Layer 5 of a small transformer language model trained on English Wikipedia (13 layers, counted from 0, width 128). Numbers have three digits each and are written without spaces.
A neuron's activation on a vector x is SiLU(gate . x) times (in . x), where the dot is the dot product.
The model reads these tokens: "re" " National" " de" " France" " con" "duct" "ed" " by" " L" "or" "in" " Ma" "az" "el" "." "\n\n" "==" " In" "st" "r" "ument" "ation" " ==" "\n\n" "The" " conc" "er" "to" " is" " sc" "ored" " for"

The vector x that enters this layer's MLP at each token. A number n stands for (n - 500) times 0.0048.
0 "re": 288672374519442360458444385503401486464497312574582605497607533519388460616527614522807550543465700320505440330478625472575362542275353430587529518535482251383545464610327458485419605692514428694418395478339653453686522772600442591456543416527719485537592329475609445694396655431690471601626450546451531496467453421461411620538449448449495377518561630515532522578324550430516427382636
1 " National": 472457420635371426193468439479429576404486369630559701430661656491589597324577474413423505499419490531475582513589502598585437496739538557533579536587628312670524614507557396542405450615476605611567383466440451545443483563424516617337696611711671464690481501502525775514419277500493513585484697577499518261402566468302583387648478509553514404459469659399591400536568493377422334505480
2 " de": 436499537300407451475470339450278539429466495662614382446598622514561614393561463431601471579419429383566712632551577591575460484487419644553445499465669547480314277345606641516411528412447721460467494494403459416457531574426382692482750583570756576560284519411853410555588433562457457533436455467419455464661538327487524595500550513490510364251347568496563236461344577555448377584607
3 " France": 268495457546446483300532474485478403443419374688649503444659611428457648581541438341792555389460715244468543547418564503683435531489488582635587481455490495615348564482502547440410345606534538376567478361470439590493450646438373566673635415530765306523396606424486468459482436453432590444669498358618416425589544370405578607636460386654515363431566345708586487532302406429547518516592
4 " con": 379584681313330551387376388408492520479260588599604498385449514169521494416574422598661536492457388619508676644521500663631477447448490511551391674472700557454340321442553654511462514531509442391340530587458383386488483577419439464462734488564704474583418426537658431560562558441590441639449469607434490573665469519474563490570633549500515403401460560475677196479437390539310438575586
5 "duct": 462539350585436779393370446267498593521505336436529304387584620459439630499571542530688467404412367366576551293438368376422402579725520700465506505349320425470572615420524616440416298770527526552451465568580541497667489663614528319509737554498588575625549529457502496487416425408632430539580621589412571517513527595421410821394559622518530550410422579438416543374649422346415393572610
6 "ed": 488399474320603455515424393483405638344586430547694436470432530449486458497518528450418420495432552375534610463390558539508389440639287391569595485471459627609617499350556639307450425592485457417548466457306461264674487666415332385523284489514507590608619670466496501517466495445418358545355615586526711567358469430348458385626562456458406440430458439623376431560563417532379472545453
7 " by": 409523494447585520403453484599659491307484514517647496424466386486300447702561546486623506344411620279425650560505419603581438397529288636510502499545500554560362470372573604515380343560538583602473465381504576670519505286613411434565391469430605516564592534473553526422447540631390379548393524366527482356617447489528629329530473467559355590385547642645476359497534399524380686527496
8 " L": 574579662562422389366473546616324334378487532616632576504675399816666523613586533553707510365479645443661557410420276624363485466408398574464628615349567532341484478462589784666490532461543485629559526456416510487487526532512568598545667408528473508481437711368476412426495405587638491556465337444550444467593541466439713391543589585454588388389458639602554531448631504535629515507585
9 "or": 412578514699543546348505392628390717532393390679497692380403418579583697644544518429550422466307570468529455423419462524558404475469634546533441569441353550406396586532393617559373595466477645405409553461498412583496393814554427455536355553599572465501480349412563383488632382564387362459601494706472643547401287443365757519497432481487438488454439334626435365708516409487381417372557
10 "in": 399627498617352454413516453575345522471464254683566548479390583623541597608560302586521555408393523586322773646450462540613381341566494669522268373525337390502451413561493723601530393418480459508406536436481344414578544454463436612516420275656472438475537374431541541581456519655334507342480317602545490539517410525571763563479428520370477498475441470463673353583641463434517722411599
11 " Ma": 338474642551509572328457472618514382448466501472735684618612554752457657453571638259466501490401680219630507514495444488635493501531502646389689517472474617510444433421545620387417596595458744264592536366342246607467547619507558575423476322545494511614525484443544320296634408427439565384476475302595507643444382431594576457504532471675561427579479461664586523479428630432565576601554
12 "az": 391499518584527689376482481457529524574362460272434522646490465531633630636455590488500392435319625402529484439503507326327359468467574390578650590627409494527615415353596422509536568542531527636375516503358410239513497583493573601552504433445386486735595327426420628564585553511435539353632463590599281676562307504526548467429389516572512600529524525715593537501642471489419594501665
13 "el": 352730589618590385427383504535287613474532557549295635488488519530564666644579458420620486442346616345525673583400463676366414520489395521448643472508382550511516490489397739392478653468465391526525566571264414157404433786544456625695418463487298481601524405371502433559454706572328573477807400555625315607579520504344538649566517547528548477519410491472597454501689493456609543528545
14 ".": 315518451662562406317444402532481541276637592487470545376404552634681441442481495565554459467453554297444559637506501488487492513642461325541456349409476331593502438432530561440434595413628546477437555475583475464534307501474501381515581467489471550558587485603545477487529597481494458571541456391560514673556537427596542390524478585569531486336550535536323615658479537546498409352571
15 "\n\n": 481640467426418439271438451565583491422558583527675651394443491564446366449500398608767552493311399486714639548505471529419599583464503366554502384581370689373667520467590306537618439556589437545516519485269493723455496537497488488594454321454642412552605466473522608427583689433550480655556182501462552585581445412562477540490502583591470350413572211466487590479528614437409572568618
16 "==": 493526465426438413422511294414346505464538542472518425591461606626559377408537403599482554532329459314555560507572743577623505534494479618555661536398543531575342431425442322576610465572544435661464433504480548740343541410451520421655676544601674511546378200426519692556383622603441696605571623648553406554461608455513798388513687387512597497565609390408331680447588471466245576595665
17 " In": 267623647432282730298445352356588453439431563634574533535211439467697522371521332667675423471432514574443645471542414708530502566466352477576464646517733332380478492363601322591423505327472679470402387525463506556632514490434483565404408624578627467568277388566590483555462463558520414511276631687474574406638415466418524582540549570460328466485438540545488674574445608534411491459569
18 "st": 599439609428468509335436446647390640536651387544451257574550500406552496376440380524561779523488601486562458741479316526495435534534407554534583603590414283598556375554557556462498565340483509636478557534380697212612476647472523417462635489557543303550436551453521624555451328432406417558588649442603744548446222412393461432552555448402619561456398342530486289540392460632286415471401
19 "r": 429395586666540209524427461531580516502434306490727571440539398483489631546391424542519653559460726200562419305452407541556405585440380495525484601535309310531358515497547728540535478405454331572461613540541865598589277594448554599511448635502398633503592452588511438610546389287358481390820376495372646551504434425609600707558603494386635559602418407494425585482507475646496537581602
20 "ument": 543345352459454553391555434433464545458424304482724454392565689545600498603499528569782524504452444347709429447410350428502399524531455434637402493506419600507530585423490358509467624510545321545629579380336475483583366439459573348398494526524501541572618321624512555707395767502438553465336411574463753393459454520493505647512360394552316578583459282591604470521582584540570729681575
21 "ation": 542473378298500626455491566377406431422555508494585620463554521483576635532597481419724485398347652204585467512432545492312407570643522536594403435468572581490710462631502385375572478711553280602621510508514536380740558583541313505374432693670525542356456529502608565478474736550480383535517445722527522339470203492410547521545550467477397713435502496391388494448469512477386542443673
22 " ==": 166447531598478282387554548333349470397520621575524695389480578502518355480523406483509509618392361259509340378428649689504528494698410526476340389442391595481579494367485430573473494554554577610484554448495346642529440443411379322759513369527604581545502237560777604623571683477493492516789521534456537486519366372363739459510457391560441629349580395488420346364537561547494582533620
23 "\n\n": 505561435428397414314421427529526497415572425532617584399485518556556371516350421516705477548316471558679576553533497439565615593457525456569547473652348628391712449471542335567598416648560437526541501542248528612442523412462561473561424467408559363533645446520522583548548422260610475603427083580466575485573397433569444474512531597572401354359670362430388685558460654513595566495582
24 "The": 692552694506566439404470536448488405489608368589452406503431491479614413379419420533614380337421639491524542596563601632574321649452540564367539588523576453600397608602510548608523616332446541603768617409376364531426555386577429390423421544467551449569403444571441421622656516606594538541408502512390687574456419539586532394560659588617558566417418539422273541543550489511432355537524
25 " conc": 376434434518405505369458542695495402518340480592605415479453726524330417533444573658807634495627446472613547373372514593630518365704566535426521545638603417601619480524637468422417512021539595515498531423644572344409588528504574267453430354467501587657514240470473398570609467329409414557637550382588564625556431520536503236685502458455408619522532488526539204559426407497354549596594
26 "er": 394540385315518518664371410516456488517648293440530482445341580533392627772473580428597545507412704296498470809469441472437432476360418577524477474419427556501473531626416582468421485566547245560446482569390519428618480742444556621560421454433713534452516473483458308614223456487624295530493442488513470338504377417579432483532449371340379415585427535380326380653351449454352501552691
27 "to": 554618536445487643409569388371495588467431378540668476578530446470165728585559523487487486462635453415716447449413543590634458445576418606622583500521285469538617651547536593514511394285470629434528487348340431454573520566526376483603295408465518336560507593493748717489529566528441598492574559431540645479329320493513603484560526536530398512429453441635404448536112464488356512346638
28 " is": 593549324510461598382432638244350312376485389404460647443471501399489543522495498555699532663502644473601489221489534525463495601665461511449546627367402728533517379497418578482681531431508520644632518484508399215591565379530543496605406542555608452436451298572536418611319532363487458543528581421552608416514362509632613517535471536612497492540518541486464683490666697652431659646438
29 " sc": 655365488515466562579472437382415448545363535687400188390442574648458397540324620436737684464586570251580463491447474578687564489562710448525471626499623425502735526490495412509501511440482231636536477525398342343534369522448431462538654425448496559612510306476663683685420684362390368476521537542607647561465423378365672233580484362532450555418575616521543370359360469560503383587527
30 "ored": 692385488352573650349412519455403555410669346643525394501311546533497490387350544326279459592426597341480592455454529350400418505671704497615585466408446501442677553427466519470470584631456331369452369484364646374660562525384406392610296536585470493619508631425505561478502408441245380553449492623408758534487533448381593296629433466484395385421521535580350432562507433449210478700393
31 " for": 258613510335439741375563582498516558403633325541638432466293470473368375554485509527536485408546337413395560548467575545679488432622535540530578593640488342270370522533527419580315324625542403555500436528609491559489545387503606503574386412556620416598698605427596489658277515471559481520460541483637772249442459542487652538573534393692396586301452545413485756517462420489558649406583

Each question shows the input weights of one neuron of the MLP. A number n stands for (n - 500) times 0.0018.

n295 gate: 469610697444522616572627601703347655684533505567367574562527487438486404497443454468389473629530511576410560602573430694603473489440486355623489400380553542513665373329542430454570563562503587366419610355447417514598563450476560364390278628503564431655436492544388484511633537447622429370646543557481484592533527564535479541374574569500532522383546387588487693393561437327543522478454
n295 in: 531304453373449432540377541521545661546656537454705342555431644448632467461522535515682561404441453436607552554386534421401588485347620536607622377610393515593636596396612531574382600508401406657488450567486477538512555546493430539508634556554488457495539522535475393515411510630520529470411412418584435362495525429453466545645493363502468607586483503410591387533399470541492520508398
It fires most on token 28 " is"

n148 gate: 616506523462581639439409372482620422329528691623438526406576419421467253308678617592480531565576625421651463556316564424381580497380480337522564359462628474531385330429392567548511769591565443581396617469456474454403489362638466472380413491596570534596494421517462460469436674721631516543453497503525417523598640514675506470582533488469430386599581540554469572603358474360440466500398
n148 in: 470381536556663527465500556568547472461435372469541545313461495547571474439422594549537594531461623469586437478635415358452457479279492516566388429615515407423487574516503358583517594522539445490381634544447637511490511422618526482447290447604541592558536492439489429466492462393561553529618410754547403521561660463580477375433408468384572482622523503534466603807213516401470471567555
On which three tokens does it fire most, strongest first? 0 "re", 14 ".", 15 "\n\n"

n99 gate: 459669349384711628497500491513524524616307482350470536658473474534344533453414605400500605568756594491476539444414588600399633559473537261371357541509526644482527485476463558550628530410461637512494539569581576624482539500597302290385473356440661494459386684200414494428421370622463364527503553485411488556524449409637485481234515530453544287534524403482358455491402658509387491552440
n99 in: 398469408450547450466433598425420513471369526240434456651477487659554536422510410409531505368659519462397353361556495480419502581531542360470448622416578492457469456472550442638630606511495533497551503381478391440585562383566505470446531497510634394367397434388360474557398452482390312490466601500449565497526337463431695440365485437510637567463384526306347451562374597550484534589497
It fires most on token 28 " is"

n83 gate: 281469566591483483599533478509545505611447673426425596433461391561235531527633522431449516343522398728508623541642354638534525406365529657353412454360465588599407489358443454749373559552350483497608497466522573644464584537591419535472517534264525576585606461537646531584437462434472449528448632573594342633568525378439533473536397514643516458583497500404467424402418584546614606645514
n83 in: 543566591599727544525421413418676463475441647529511508462288463451339568738635584449530323497519384632457562461581289618536352484377658431654533524522368600500527439384315408556363456565495354449621565497437486505411525388457538392495550616381426484386505559618411511557586449528508547546455444644554574503577448492530598607516474621433431552442521582511546459454685395461517530705476
It fires most on token 7 " by"

n225 gate: 352503495599599483455543511410686541443353411309395396422569625363506450462547494536345440582547515655445556462608434451393510503424585423641381419583533420547657469425526454335378369362588422437500665475540520520359469543574545307564477483503565497573554668635426467514500419378429779622529505352475606596353514562597535337522530466558519338443475666536593317489486578588439547687445
n225 in: 447444458430289433476346500431550427633500500391542607357516495442514548427429569417549365333526486416532402635540437508325551544537535571420519544546456457597588578521432519647450689610655598450608476447431508436349524497581487567572540538424456631528441271452592444633551549476508503521492620569513369678460511627576333226458609692361492572427526505436448420428619598462511532416370
On which token does it fire most, and how strongly? 25 " conc", at about 1.6

n84 gate: 601379415542566566484490543549539451613415648403420552412428581530272469289683396528571431474621478637404446538270405449548646474490516428424476580572642635505542437383500596389426490613536451370515471534565529479334416631546490490513534471508434668388409497505484505627511594524548648619521505536528291443397560585603378522380497289610500573521390524513408408476540472473519492564510
n84 in: 705459438547458544370390425523473441534531585505536507380364604470407527342658481567660448471587530430457539513442369376621561479580584401528591556488604574467549331478453554359534418495476377307615466527407324473423500517502563528466517574517453549434481419412515464582490610480498561596602555549577286476473575635570538557502571367560386641461448507517450537549453442389546517631599
On which two tokens does it fire most, strongest first? 4 " con", 25 " conc"

n287 gate: 531574372387467577332513368435476583503621497370454385495497511320537527468427465484536376655530523643497522686616359551676485519557497420577453487550484428457642431500508472607552440696492592564524522438612651478524642430484486339505417558567595473477690666503625584495351427378489531481500564783403645446599465431583481338468423486524599386555609547514572648533392635586611421533657
n287 in: 524577387440568347547537480551515325533373597598540459472639448590537508697472615405510488590606391391609403450503520455521491610431518398413651663633356425487482694470435670412299566582495513530445364597382464366500485400508385406377425510394375523559488346585526477523562505440495515467476412416490554470477492492546500492457463456480482349487540603513359461531614371323580436604581
On which two tokens does it fire most, strongest first? 23 "\n\n", 0 "re"

n152 gate: 477525393417428492593550489576508479515562492375337465508543505526373527487556446394497579601527520446570481573430622428456547551356434660492569652525685470601549654567442705492721473615465680622318587311573612590470486483625600458386624676540476470426650626582525568543599458544467549425422558459222456414396473343562566405473439516473495448401646525456439495375539675506579519412468
n152 in: 400615428605593508463457540638319508478402541388364599528280485569551411444508523431634467418644549603492469287564447589532563464562492299477534360534495410444573484464379532684362583345654448462631419484590490437564648537370443500500334331626652461519475538560516508539437454558395415500643510456515550554489508400521505522574437458490403560529320521568393612601453510564611477405433
On which three tokens does it fire most, strongest first? 4 " con", 0 "re", 20 "ument"

n144 gate: 569615419478278449513505614578580466495516566458395449556395396447362299399516609463611477482331636476521460481452497332600346390500315500539489443402453568542417505508641698500545537508466521547463519497500720554540602566544476391580325662505386693609495631578440521574486261457573676553535544511592567482532559497437628607469544492497443348489578503439482420345341529565595577486519
n144 in: 333323588492378505466616611508388490564551347567515485371430507541434654485344454617479403648475420366470581442533632480402537480732412518567495544466562635618687505454547534422432610574419594385538531546427482505300520497565508453410681552452525477647431558477484717612472503513430397644370423520445469555541388526548435381485527428427555457417445408477560531569495604383497401490535
On which token does it fire most, and how strongly? 6 "ed", at about 0.87

n47 gate: 623551495594620630529406639471508427559497531310520495520510445500606431485462630520562498578523543657492503442492440523375558518462654369375471485450560503497454528302534453661592403452508561686503410505505392580503423450523378485500474406388545541473502614407367638480510476550412475482416635403487533550637551565510310500178547401560568487440540443508482441454417500638296321438419
n47 in: 399514475444557369523672531543539582481440493579415693509541574491363574543470438436385516505491575472518530663507548511617427475535401514572545469413514481600414547567436583329467579581507401525543658521580631516491565400557392448542500451557507479558478514638599428537601479502404498534491511509447553397434569514443581561810540528427491438542507481484621512519547498266645576549541
On which token does it fire most, and how strongly? 23 "\n\n", at about 0.22

n239 gate: 616282402387633425497654439357415425426613463277447589706601647341512474525542474556526536464497363585585398361390489525598418679534567334456399527523628410413509402486616477435370486444382407531449563517492399621492569477578500434383563627528553529336644573445634511497535635427601577466550478403376477469581529393542450485444716376634475238436539666543489408577436469584718426514480
n239 in: 467371328473617593429465634424380551420443414520565518500477604480367466454412635477347401505591418389604575505508415539447495533463527441487500314529439519556447540375412471415552521457472482421742317607417508371479429436351448472474598444459490505319596456300497429503508511423444475448594520547508652533564476513518541436474358481559759474625515518665575587382320547492489633667607
It fires most on token 20 "ument"

n66 gate: 500575406549530662503562528570662461731569574406379650497505432530439401435439558537546487380656417434508447586556542691543560408569614470477422485440674581366511433423543652363540505461513619479376548455572538583442548443581564396583379454645583551595456603403334686487459533671673441511525586527508487558449519478598430302429645319560531441495570476489484374369376569568494521373386
n66 in: 453498412596384573342450471508577451599488510527436570512598512559472445483507505527601440388488510384490438497670425527540462500627589528534445464485563513271525495362601609370573413449448631393422485326388558430493587413520663568572482477623578433627452451490442659515392546578561345594492495532608595556523507490505590326678702457568522416447398495435407420502339495477419582399569
On which two tokens does it fire most, strongest first? 25 " conc", 7 " by"

n181 gate: 550460363457480606468615536482542622539638514417520463393489591438438443420548511433477588500556541478373460541376564556411633611463413289384474415500605410553431557534477387450457506556663354672343511568576546603494420555536537390497405618382702523497517581586477630633529459384569557559378483528318395455629710509626242536455547638542681304463714514520486571528532545503711404353336
n181 in: 459423366468336592317432459435444436414612497492626369250531646436476540475559435464572616386385544318351463474520517394405510705528445382412572500491591368492477511514491289467457571529679273611492551554394417451537446506494650434432466621368655386456484363620474565655477442315466519567445461551355443511649678503536453494586566638544716460379525511500447591639580556448601477434469
It fires most on token 23 "\n\n"

n45 gate: 395485416314482309605480503334356491644324388390386568447468578508297592520389647668497647665468398749573500488512465448386527514494744443442455617379532527529393366609590557678419503439503597581471503529321390461412396503590529609642629464529454544556560614551645420485563543416524528661370584459442331491548518353418442494349543386462604494362494426669520426426542603605574420731418
n45 in: 547470572402444653727559412491579574383479355470644260386446423526399512491563497429601562610647579413401482566509426640598648631439426364497537614512665552565579555530423438548500482497506524577751512636395466381398324488524428370494537318428432366516374389775553733503377597506423535512447645364527603381506564353488467449527594534446444442469500634457255817558555443389516509478377
It fires most on token 29 " sc"

n249 gate: 364433554423383561463608647459512372631476506521515734202527361448557512618629479452589411497494813611536615717482687637660442363539463729364525380556544503476323607575457710345603400428578476580500506470404717537455549369426563359460371420452476369598476455619410503588457672546589532629432577500536406563472454558623524555399468402652426615466456485512348424503623503580551567435612
n249 in: 558483470574526336460441489581483418526492611609371480641566595598445450457649506404571549530544564630475372512622516366407558719444423565465568562679429645508607407533551418624484375537536461470459511561588466329500433451415447627492647455445639592515584552584389533353681664457424353630483533400582475412455255367442426568415365472410552489492672497659700567450622503602415514726461
On which token does it fire most, and how strongly? 28 " is", at about 0.88

n89 gate: 572457605421441643421589542563609401513471675218494471594511492432545581531543497630331480492446479577454572500343486557684709630431585462382687517609472559613369628468620441415508543512423706678332569385456477555351676473630374508578409632423531422467545474503544445655526405509559500317544441612315373560474563667452362509423489561474492540600500700465489442604339569494434437547380
n89 in: 175519431549549623287542333388626395500439387318574573692654437508601476579449530645555487521511374487556538444444431550574592563476514549503484474467505536495432682508741398325469492450436588611346586516482454543476630439495444508400563618457529422455495593429662516513462431470478469484486468524367324516557562544553418389622492546495447527634487663565375408487396495580311363445433
It fires most on token 17 " In"

n291 gate: 409401637665447485491584478648535335460603575520589576445569339415374395477351589509518579662577349532497503356598602546512607679532639500413591578538548479577334503310541447517618526425503566548503323569639687523391398545528468393503518491342449541527466597626364326402562479603673203638527491546494488577614671570612361592352562623494591433462645605520540401465438480361552523415546
n291 in: 434398686609521573371632427642514293449463555551575407471526356404392386475296604548538604679454358517509387296609528688503631511549550476486585640586616589580319394336665414551673506431428569585543416610642649456506491417457523432381579553408395550403418503512506413384515368527594386578524415584523570420688541621649412672497621685591582462562551640517517456573444454432406494559546
On which token does it fire most, and how strongly? 25 " conc", at about 2

n282 gate: 352446553452524575581385618367562552568529349448477506412456260551491348612397506346404434724462534535406559617606430567653663590363464367529503660609535464538321413579392427447433601436544488616453248382605473479300438533538479512503593509359523429602420556446579571586470534412449489544188616539465310614539364521550320434497486380468578402491526557488480521461368521591733450581718
n282 in: 602458445651397520625422503497450519554547497497475531539387495595581399579528637505472568593450503420308572445406486679381576429461705434465577516360663531613455625494395420517505531555558467508530380659578554531692531520508455443351514437591514534541565572308617654475347613557347403494463495455530478494463528534705522497759503455387453466327445604590423435354511275409239352403386
On which two tokens does it fire most, strongest first? 29 " sc", 26 "er"

n207 gate: 439382459422536476542420549276503500511599497405436411667520305525286491497418594535536471500471531418459406644500448459721556627470479431486527517292658527503494488594572554366433397473538614610390400503525473666494391669760383357606631509366612538765543663521551512476375518596464469602425682285506547454521718372599382572642489485700584441449451589556456470497458676434580406551529
n207 in: 610323545359522393654395426384557519467495438373535337540251315374514402529484484702445595513586245454484457565481428487472502543625403470466461704553468602513467426592437481551425552295621557614436543535505448459608500511588541384462431517532516555494395471547506530470561475630448297691325455429749451471569519470511431468591405467575649600453473552636377555535530557522571486525487
On which token does it fire most, and how strongly? 7 " by", at about 1.4

n52 gate: 360455383433494434364529462354506305547394331567491652651509503537293551430353381646491294421559298409417470398485561479434400570530655451277415569527610430564395560621476451435511500534641432480547440396540485545414446482640515390581587403373639575762745509374637366441418442458409377467348605482482389526434536506562288487532532452588608485337427356727474470476446562533556441539376
n52 in: 383382426546511373576518451366500552557426489369677551452447495500367747435688662558419591442474486627513479555540421421462500474425372511518364577312497508547417503553454535540584511461484545429534305668577427465548564522458503495353584535495557634419588323489658407505478470429432431542347474444471460595527535576474445265445513679487615455288424540599684495457543625495668623552598
On which token does it fire most, and how strongly? 11 " Ma", at about 0.91

n250 gate: 459416514568333599599559611584586435700591525538390548494610603587488648419500503451582676404605535536539514590260549489514538582564554477443458503526560472423508416633545614418577414466371663576374503595735416542342497434735514462570497610423481699728495610413477675522432451588624650553548604352514553462638550638497402388434541475393574519508443323475374525506523500426547508424508
n250 in: 435545551556444442360364553652427459644286513357611534425508472443408490533338474684587396469464345627471464654634418426505467380542460434495545515524495569631539582345574423539535497513618490411536479466412642437461262503520466454351384381500487463541523503413572401677529449497466380591559577529459419598513534378466518431628328447508538422558536592654408492531320531481366544545363
It fires most on token 25 " conc"

n67 gate: 550404594621422648532361559611471435463495463503566388410505339500492396510432553505454634505526591592460458723471565299608613477577359508534570561668518624664602551437524576505465511601684526594508431473446578631532556786450516539473406573437456561553418571674557322439454508554627434561576492434471513537438489602524425362503644524531562529387534537425526524665522769454608484468598
n67 in: 651497402589513487422572553417395600648525632444460563530416517583334530524517483520457332458527518545552522482502289453472473478457571503510366440584386434561613452502409314367623590479367530480379515527370467409517470467549637636615361652455320430429573488450390560473508436421343553364613412550530638453465487482604586534552473510507387620472478427500490616462434398589416650419478
It fires most on token 23 "\n\n"

n303 gate: 522387436497446464578597615296618627451635591601611610441407212564694420676561538471599405335409494547556553500553419494425551581378645452543515497497500431660497718588560575608548722451658526572564373311472485357541417515555462224360434533591413536577362523536461423553464448515443435515321520636491340628341547449681497443549503464549413550449520399672541417701521544458420521389500
n303 in: 700476547414409585476385518511471479422555476420687349659547490443508429492458650518607449472617423419453487456526353565489460435500535771462455538621359596552630425411422452544490468728474505503479431639596691606448548435497608413511383348466415471274500503386519595353575446390393606505548662492593608588492489532479544394472595465544361542452624503526448566453521375530577647511586
It fires most on token 30 "ored"

n259 gate: 525519545286398355415490450492645518463543495489391532594569584370438598424551699497475616474444469500519468631428579452317429487546222544468629399550429533407568470519544693447546554472636505413460476392490680538538551304595435395551418626439463603540518625497423381527459383670503658583439349395465565718470519489575424557532495705497521454453664489530516362416352516577599513489497
n259 in: 477601563463530425365443469251598401557395529454675581444473409577602540498427583507395318556563415507627417497532490502587587657441653485529415581505454600589428632507518535539397547393493532587481416515434455547446591508430414500443505485532457552425603442445545419547380530560507472612543534564512675522425502527556490524413474625498640510507421663613330411332388502455279431615488
It fires most on token 27 "to"

n7 gate: 505510505315452603482427495481419513505417360467341518738410421601532576391510513610458546449634497503404541681394482446476547490508500375576413492415594564518628421482402380556567591489521410459469479435510618358516328420589536477521437341487566526688573544411532583406621521611487590663436551490546573492489526371433207348487477405413528474545666479560654484474566539442680422585578
n7 in: 539562600378498498529479534258568581509507517544385438641395422569431422419633493481320514481608483481500441458458435437534485509460307302525394486498599372639452512375397454458572535468472315468502524571341381431559336524646524567403469411509532555569456535510461576493502456572471516531515549476521498498443417394397449595579477569484447526390498393505579567543505545353624314524533
On which token does it fire most, and how strongly? 29 " sc", at about 0.76

n236 gate: 485482610578641548518545454436430486647389515612474707430596629478488615348744559664452554295558592628450450427491641445384537370597632362354596494437637392569444524427611476636439506664454415439535438491486444559558376584413614520282628620366466562694548532420767623518578473539473458485428419409396479375491521378680408481607614670616566476461434459612694417406428564437568491569564
n236 in: 454503440390610441340446357335489592600495586514503478605492413621509478505657492573340457508409451453445453497561644456483573467392588483451444438415649441516573570798398446426566564448481434367292458569495601492698611443527290427327486506505462637512605585480557511666545446523323481503298514547453327497427353430451467603702400559451359689455481466489470545472503431562578364353494
On which token does it fire most, and how strongly? 28 " is", at about 0.53

n38 gate: 459571419359526606537557464580562583602640788422489480419252434382706432415595590359554635519657671522514492655531489467480589414474523330442489418543489500650494463531566561455500656520461480575612656438372449643663480596544407511318652517508475352479360575400393531641529488546425546413517578503506474561348593580441566398475544457550464576540578323341528574551345500439642669399413
n38 in: 451547524598528492492492393526475327454601445406593566522546371429440544374492591584511484511492563574579563423456376478581602779453567553664567527632535520524420559481494641274573550469508609611628434481415481481692611463600481401489550620445495317460575612394449437563480352534424508533585603310492517383500558581470422605416578271421586489590279339340405469412497470601471731553475
On which token does it fire most, and how strongly? 18 "st", at about 1.9

n218 gate: 336497461426340486671418495518503343461444374318355432386536618537444590527436433434406626392611453575450472771461720492620668605551454440558540649506588560555542474514563595547543801442469542596564379407468517605592508543525337407556534580455769390497424458585471520444480529491414430589440445483347446497660553417597379527392612440605539478443467415365445554506614642529497579429425
n218 in: 420425571399396497531364570540525619444484332441549340434503516396480519489538385457433505335448365467421500577415767478654463443506413430551584503615535612546508422566531553378429663429527536532511310472399544514560470429421398468544609494489659317462521310558427442404511574492511426456455397500459475481517431450475557576400634397757468456346255406362446519588576478438607781394574
It fires most on token 2 " de"

n112 gate: 445433558497468487444618588641500360436484548482398543405597611495312609477589376307532578536555392579410371472518518576414416589583473535523586328457492478646369597389608600547462465423508487607490487545492433564379694495698529477471336597353609559478554476511500471553470314584619610400492373537518425492347683551442593545432577616766521516562417428468581513604489666514472524503442
n112 in: 377512466515492582510543416616402498527246404500442374473549529523446483524444348531712486573644528634441419538468594437470513527493447508428575564429591565553480677520508568337493485309534468551451404640595498622544554417665522464589380563412560389464378646577565448443370406425643502456462452473510507573587596477493531618367553385563379458535618537366490522502495476518343584520578
It fires most on token 3 " France"

n233 gate: 362506438617509552497564433473486421426426580511673679574483324598479566617591351342602492492483464523480597604574511452552492573373447456522442370412598523446451462414558447463584408488446594444429368348514538529491465656565423556661422500409615422548503568538573443205541636485535671620397719445508370489634586497636388622542536421728472397369441306624497578520360711605617554372654
n233 in: 489585537558514596431608561611424423535524552444559522683425500518540344405600259508607386612481480538633562362592561508445456452666359511423459358725468478583552448508528317527570402556366433593428361353631522665459691595505400600486517597489442470378511594495539467391445323691530497478539535321422470540671554550492495546508624508508455446470370404579752486426503457536372533519441
It fires most on token 15 "\n\n"

n34 gate: 485468511382467456547582379467349483409529517426480628422718551398579556463500474597494375277535436535486500458416406520615532474345453470548547458512605559614436582474683497417539355527331448480500517387497482785445407512314457384462432618347753614451539491444598608599155458384476461327381449471402488534538471521417241525431446612443406584438537424617603471485532483304433625612538
n34 in: 560445422375297735577484455608666409369619549420516519478419505368384495598265410404464585406584474530489592508516420554412572505552639464479519524436582469465374395370603592567464492356228484559573443416568649450557415430323397434404506461611505448551593400536489527462503632422489411432433591350470549602500484434451380483422534434484666399370393464598551437519423291503600478492340
On which two tokens does it fire most, strongest first? 7 " by", 4 " con"

n51 gate: 465435517437460569514508478632570555568422582293405254587514522481529443442478506409574582442439503517618430567466503481580474212523442393409420473514486489558577680671600393308305466608598461705550602568497443537461534578517362571514511537363638514465451539534448548362394465546480451349587575446503554528603537491313376374306464597503492514695478517446500472288509500483553562150483
n51 in: 503576364761687410473581484475314532463481538553299573610433679626528361663342511564478576481629571529557508374441508535580529545500583486429445343511621506457448541366563613457428595517602428444305522422414437486411443580558519408763464376513437505486403449361550527516451531467670422478558521386524576441486500522497534417481434508396354446629489658484556459478316559500412411701438
It fires most on token 29 " sc"

n189 gate: 636465511376341565523520520536595616545503549531526270428491661409485363528664477514588619571603582543431411569273645374435482526666530361494577659541585559409535515480583604694374433515646604401423430462533713497497410580380604508451330562514528442524331431582364561653347557467624575506622401578549439409603590618632571589414559571697528642671534550337543415544579506612603645468512
n189 in: 528607543644461428486373550591508224452411522422514519226452473466514610404551584471550535473378449503492413474448540363652458511336389525412503384277503533699684525543539748565427568492516419631492451465574541522592473592382530497431456528505420607577519349506467456576464599586506558459489454500373505446348629503449457320616381641602538533295503404484355522607478687517546527433454
It fires most on token 20 "ument"

n212 gate: 524549511483389497538647672458446461669537549455302609528624503489259624564469414609451603404455578659312694589403531649567397441365588412517302420482575631641425506506552532500619683370571463354551471611599471471375371512525489433443335395565553529596408698509482757691541491471544569580354483546449376666610534538486506445407528454562486491503436460454446451540448676482479591384565
n212 in: 428451582572397443420514514513527464514522463553473624458461548456387520579490412575530558408429605471373630490549565638570411486426628628567375450457637593485495460566570530590514446322651439321507475510514445458395436472522525335386373347532421453601471490480505608493512459515423547554467517468420483638555547478412594398415502535577411608465387391618398431682415652631515689362637
On which token does it fire most, and how strongly? 10 "in", at about 4.1

n82 gate: 362438364560479663551324531518576497619593594566517585523509523503588544643500509454604520480459687337410573634389629451658627457512632386460351500425489431670476654456563443445500585512546852572621432509655503683416397611555485529456331616666480559798594512482566541538503672638539416381485466377373568584444529488494503307408554640468598471497379420532350426512357483380549512411433
n82 in: 292619436380695491380606544497427442612397348431572415670472420583459576612433506489534338470592474363592464380394459528500594436556629503500669568555549440409537534503417586353431576369428235539478562621581503452525455512439413382740409414586505508444475494230408551497520422598560411472356448568539500350517294606578558560445557366522461441497533483684572565432451520695506326529447
On which token does it fire most, and how strongly? 9 "or", at about 2.6